Layer 14 of a small transformer language model trained on English Wikipedia (24 layers, counted from 0, width 96). Numbers have three digits each and are written without spaces.
A neuron adds its activation times its output weights to the MLP's output. To switch it off is to set its activation to zero at one token and run the rest of the model.

Output weights of the MLP neurons that the questions are about. A number n stands for (n - 500) times 0.00064.
n24: 617343653680623575392347275569576819573504556400487661258299537717331312457574371409504504679609285356580702449593419603530614401371363440407216388330446375602479337688600566245396413219478466292399221590481365614532310500310500484442514726468558251492517530551516454525343632242827484671
n31: 414470624492575391565460590552696864282317403736453635522306517614535630613317517601488192445834687560751534607415581832731357691549642443355635427664660483422568386437535785312793448319592718530384676797570540531480487521478529574592625530572450601399522404564301437394694524519650655647
n46: 590233319384400530426484401579363374355655512441724545344604609368429687469649369458580491344500741748504654742654327588228702538356443541392200631709555496492526725513482580544534770393456702560330712724496700300236294623518324393483556317383504420553853443655575639483482288398588570563
n53: 621452579567716444425621316549374517609448298380391297423240564522509827504562443675577623513470544504539561535847356411710705635471529339474271558626534741588331706616647316527372471410419439364963715500596464482433647353741636529654392737488783650455540402814657547686590417583283400436
n116: 372602406296302343658402324512594432535240612255610345293430591508563462492512269344170419252496471388464686623391500662667434413481713647679617442492556560641468259620458276342676523525458573745475420425597500226402380673445504449516460528439664308454620463203733484516362377563357593356
n146: 504334684794610616456597636616587594315491619654570629577320314545352524668518681807436664654586367549457409557474334568408754229587604558365317405439547569412392487586193462669269439640661500334310424311321531419446132414482475529611716599537440722335368691500251731517303211476717517564
n179: 613723728685572440451634632380426585433286529582574362382654373630401565566594668675615473504560464364556448338717307734373529606446529608435604765533418530605474246397509521446581390541222448531250482664680225306379464487477619700278274569891302350728336762840326534526284554583423421474
n326: 500424527465422646332525653582152421621268470430357391978373696555348562622130659303513589658438400572500326792718356448626740583577462572290556415676429699646589623570431610459307450542518621715728284595778472736641145575430474337566461411610579504504631555384630311558311580419666590562
n338: 356415321440483873269521375600460631504522534404491303689496556486459414450536284517374649386386826630398659549487487478366645746475344656469198483583601592620734447658427478477352854256422695509828541697549528505385455390769470500618678645240159164487347441327569661328468483383426411583
n342: 426675390696741316327504586562472504414557542580565547551295551488462654591587545592492445217404512289528128610536256559537477390725535546325566731716592500516548676512542667347655625504533520777361567398359408672481686363856476550647482448550652472273381583459413464560533331533678163552
n348: 504387505608400735701329667468258645600603538332572362309414631463532271650596514363509326580353518530585482355634315478477526522487474555212453445832340482737629420367780359404597344616532585473336847405586519705681491589430715620654699900386527694517700614671888531438616547325307710593
n408: 587458700456286516386303654534471634612413571525421847483676407538428538492581420447354474353496470288545574675434600484313814468480528496051556441481611508304496226496547639589435294530500691283483359584276616672560593471569593587528845294477614875701479673512419524442526398515512742537
n434: 543331711516312557492561409626537508686336446654541496649770476483513610392282467532620530205496391333602631380578574304492665444465645477373272512700252403650659476524597605580331639717479545632526640333444313105476358626581500284568118378496282492757587349619564577504458442466311516625
n500: 600469566609639316699448522842396551563513488658726528753768403558375556319753513564530632252349792574310457557435779542578537382359314587461708467423698607688604779491629432562487357342965643496509451399377446621504473466523462525607340556471658359599359133552479662384254508737534575406
n526: 456732109366711486542564681386542586509639487363403500375500536576614761566590383382613602586454387535380330318551305432463496172487337250523571254474555509229656468655737423211264318394462389495384543254470763581562524656693699513849495651648300845693345524537603614601362478807590266464
n545: 579293678217680484697469272589529294556871469508343408346500291305610462521530483565653388691721437582599529417529508520570690504630367453438445661380422337845237305508323549648528280423521541405504419524322602453555874439341516322569696443663305520457529471566628504635530500582351437313

Each question names a token from some text and the token that comes next. It shows the activations a of the neurons there, in the order above. A number n stands for (n - 500) times 0.021.

Then comes g, the gradient of the next token's log-probability with respect to the MLP's output, scaled to length 1. A neuron's effect is roughly proportional to its activation times (output weights . g). A number n stands for (n - 500) times 0.00097.

"ction", then " of"
a: 500500500500500500500590527500500500500500500500
g: 514515527475568465395494575477354363664514461430567552528610420479371453471498453587471499326690528733357650594619614242520476474455506702599428360665518593419545295494391524493390387392336546710527706469735427336519477432467605513399379345464587645478524504457393332564714487447470452341
Which neuron, switched off, lowers the next token's probability most? n326

" and", then " "
a: 500518500500522500500500538502500520500569500500
g: 537640582443360434617548467494531536234418623411579559467551492520432532622389472700258550501707371520410566446787469376491388406533322550398464368406655639278530394600572538444280468530240392482445465538537356377442522508493537449441544498701503533514492540497387434625518433499600730373
Which neuron, switched off, raises the next token's probability most? n500

"p", then "c"
a: 500500500500500500500500510500500500680500500500
g: 446597312713310394397499496464608569493488403549457315689455586436373429497510299550539421407424657420530413656510611425529775604519487554418518650409454305535511412433501595620384429502351306540415610419531317482474486644462662596594551395597459484443381642511528615559561595394646601780
Which neuron, switched off, lowers the next token's probability most? n434

" the", then " Pe"
a: 500500500500743500563552500500500531500500515500
g: 427476527556678479407450595622309705546623558473569456503739516596620587661516455552464377517428669459437428466678436400412461415673506571715507479630422419541614496483379595760294263478392520428493515553398586528488520512608425538524655367531404640621347305286355566550591561544632508412
Which neuron, switched off, raises the next token's probability most? n116

" R", then "y"
a: 500516500500507502504500510580500500500500500590
g: 456554462572722262515524366517429568525522423444461546481616628427525472415451400556454460455468462395495634447615534489414621582671600644512542452507347432344279488307588606267643626491520503522533553722361470501356376412466482599612485599438345433525267573599339452609384637737308374389
Which neuron, switched off, lowers the next token's probability most? n342

"ul", then "-"
a: 509512585500500500500500526500500500502500563500
g: 643510564323474488519609402562461375451472422567559532485389441545163363644488634578316482508398592455757503504615514612593335643393690570422349618676806572440504544532614577417684646503495684457394581425455542481491437572487403416492496413478414485395477549639421638619660405440413426433
Which neuron, switched off, raises the next token's probability most? n526

"ity", then " serv"
a: 500558500521500500500500500500500500500500500500
g: 455508638422445593534370494504538627338319643725525464574313585474373449409563462370531408651386579583735432437473620513595450519441675478614605318727599332534658521453528467483665554618569626473571412541295525680517385509465628570463623677388544463379546552582374712521327435434433408551
Which neuron, switched off, lowers the next token's probability most? n31

"3", then "8"
a: 508500500506550500500500500500500655621500503500
g: 591685487558523398432503605203377578426332526541511343538529536559587612605476549409336697576460295570414596357600560467433374347366434568562581482325548370312585480632420296526478496389547393424485554456328417516532434670448398657478395547494437592366711498478394248384503385435622532530
Which neuron, switched off, raises the next token's probability most? n434

"ted", then " pr"
a: 505500500500500500500500509534985536500500501500
g: 345668537500515689472535658640450535630386565478619527389265506534306534512432342586583436427560551698504546501433557519515535405518377356681621572600530482416505353377567463525639556692426497684424468477680422468490358458693561456511613587444563563416737591660639404670759477467592554360
Which neuron, switched off, lowers the next token's probability most? n348

" Pol", then "ish"
a: 506500500522547500504500500500500501500500500500
g: 247518556420351717518501594464479546384544356607393507325329570455690536351405561482618614594564388555439638465401401344610463264403617455474503708547423473417392563521456533754485592429476711378654581440366440389651653500653485305622586459562519518558533438475582438492519367611608450428
Which neuron, switched off, lowers the next token's probability most? n53

"9", then "4"
a: 500500500502533500500501515500500810528500514500
g: 786529690417294496488476666485668582608555613405521575705571470643544395377561340610577436516509601397701414412348439508542500516636461580581458525441356594459461502554617499546613500379579486508563658556624656460453518545301460728497528568452399502558644517564637730550407416564732319612
Which neuron, switched off, lowers the next token's probability most? n408

"er", then " until"
a: 500500500500500500500500500664502500500500500500
g: 583505496499590433733527363370488552340504453512499530598455592565471368538490624593432456470418625448546217350402517447539450479547481413442507755493735654310639567419604582462461388608495612384467603563404564595428600601457168486654487512670487525375436639587537516512463378311663434705
Which neuron, switched off, lowers the next token's probability most? n342

" as", then " Minist"
a: 564505500500500500500500523500544697500500596500
g: 490503781590463602575530655474484571458672558553575549705437632471454658561521582734254551383450524550308537538483473377497439357504491696591550383406565502533491471251756390499431376462696421514571583590559523585572497372628498551511488524462530638401324412511439449709420552281460631402
Which neuron, switched off, raises the next token's probability most? n24

" of", then " Pr"
a: 500500500574609500500500500500500500500500500500
g: 420601458265341531372493368541503677583491512321647506418437598442447505557554462734606468387517826435320510547443628595490439606540643636648516823498576165585467526444457493555622417576578603421479645534512494559631505468607516419406501681538358648475540523440562475556520540570411520546
Which neuron, switched off, lowers the next token's probability most? n116

" is", then " served"
a: 515527500500500580500500502500500500500552500500
g: 479543363497411630552471542537427578504633498569384524408550369445529588585574770674417408423469439586624440341351330555544555352604628423492523476549616543355557506654602518327546669480555445398464550545423767598357561632612416587608540689638410370277628446513333743401435415566515447357
Which neuron, switched off, lowers the next token's probability most? n146

"1", then "9"
a: 500500500500725500500500500500500792500500500631
g: 460533740523432560369392454647475257362583476381513575467456347269560501574508385657641428341471478474414616638338436622570603457610623557502731625578488435396381440326659501440567599436387439370534477585556523614574532547583515504528603426457507417581479613589751521626597571827508401516
Which neuron, switched off, lowers the next token's probability most? n408

" from", then " R"
a: 500505541581513506500501500500500500500629656500
g: 406297550514593399533484568538475427602483453590562479381715463427735495461415581515484564449427718644367492460643430460461528450536593731443410506411427464673472621434474429697318533427528362478715609576592590537692514543575573486600659625512484501436278360392273529549329693484548662646
Which neuron, switched off, lowers the next token's probability most? n500

" in", then " German"
a: 500533500528500506500500500500500500500526648500
g: 544474627574642494503667680564402453670562605549606434597462705384581410503452560366662569551510647520686707505378577634515640511289662758528492523566530413439398376506467448705485608441602491510663481439576591582570451486690615386563700515442600566545702463540490535703438454314495580614
Which neuron, switched off, raises the next token's probability most? n526

" of", then " Pol"
a: 500500500652554500501500500500500500500500513500
g: 559693426557342570498530729656501457548614504531514486488592604389396559502560648624646586475631635552430441445505577609495631512578442499544461659623609444641366427454709361488586391564407327587712423611657200504460285631528613367525451597392504556402504566437449636632513360336516577329
Which neuron, switched off, lowers the next token's probability most? n53

" from", then " April"
a: 516548502503500506500542500500500505500540523500
g: 486396641490664291510361476430456505314467647418524574643546552490468543459410401529604246525625582527607536506626540635541367538495531527469232468546695322437663504374459460186597333438502589592421674399564581447538452583609523590394509442681371731412512352446564496582597635493430573568
Which neuron, switched off, lowers the next token's probability most? n31

" l", then "ay"
a: 502500500500500500539500545500500530586500500524
g: 348301438512612444582644449578437327330424390447562713404445441633552482511461408494565345314390490639480341470460399306616566410511520341285251581466399641553653395540488429417449480452469633695479610519355468454493590434490303514383511460528382393392450309626660579501660504469644433556
Which neuron, switched off, lowers the next token's probability most? n434

" tra", then "ins"
a: 500502500500500517500500500552500500503500500500
g: 411318620485395411642549382535488369500321424512457822367349474431584471395731306540572447592469514675380565500520431402390497650436408549430350603518563376477485676597506363428400505612339723361642433547357705490512603563540542557464450621422512477575351481532513573619468546550555729618
Which neuron, switched off, raises the next token's probability most? n342

" P", then "L"
a: 500500500513502500500503500500500500500502500647
g: 416529657343545536300720547414536573472571514433442416619546565347497500343494518245362555422470409588657396532681530479560393496572369443449539536615453361686508378434466599580444384556556381379499560528331524542614480483561487573667465546793428613307420396430418662445562548699743523328
Which neuron, switched off, lowers the next token's probability most? n545

" school", then " in"
a: 500522500500500500500536500547500500500500500500
g: 374597498427388479538442605529514464520508558457492026616407505495569436464554397471517499343229461582276505597452441656603630618514615325615491470612530515606416507407393514629505548511647528535498606314420459570516552478533424521572360475573599524545574171413421348389547629514548323428
Which neuron, switched off, lowers the next token's probability most? n342

",", then " he"
a: 500508500500502500500500500529500578500612503500
g: 528492405527397719598432543382621409425659473392374494499288582487472545504507529606496456370631580685471609423569460610486567440451616446508287648295499579422379497417499565645677441562508288605459303580358595534435347543457559567568578442529432432522538447459631495515397543382293313123
Which neuron, switched off, raises the next token's probability most? n500

" that", then " their"
a: 500500500547500500500500500519500500500690500500
g: 590622635391745410674494512514653632344469527358555360707266486411493342592497620426471460552430452426631437624484481490568469579485436237565396510441476564435390524493306570526304451488308578608377525510458520595374382676536544537609642583475425586551469665678544724559549589519312413420
Which neuron, switched off, raises the next token's probability most? n500

"ists", then " and"
a: 500527500500500500500502500597500500500500500500
g: 554410438501668639327637279596516601450482488680560656317614510432596517583554497565533490733522481557545592444487434522507661427605513495535391597596441283537473397404457393606265372600350619396506568600389493475497472716407716430344466666240452644492489571543383502522385565356485375612
Which neuron, switched off, raises the next token's probability most? n342

" a", then " constru"
a: 500500506501502500500500581502771500500500509500
g: 422732336422573440506585446513573530530473426422583565625406463397493504546424549598509626626633539478517473432690469295603410332448480437417578496440477559354659646405745648271369589502511550590500508303537378427434358455637510458272536505686570729704580465678354581493543487597675531456
Which neuron, switched off, raises the next token's probability most? n348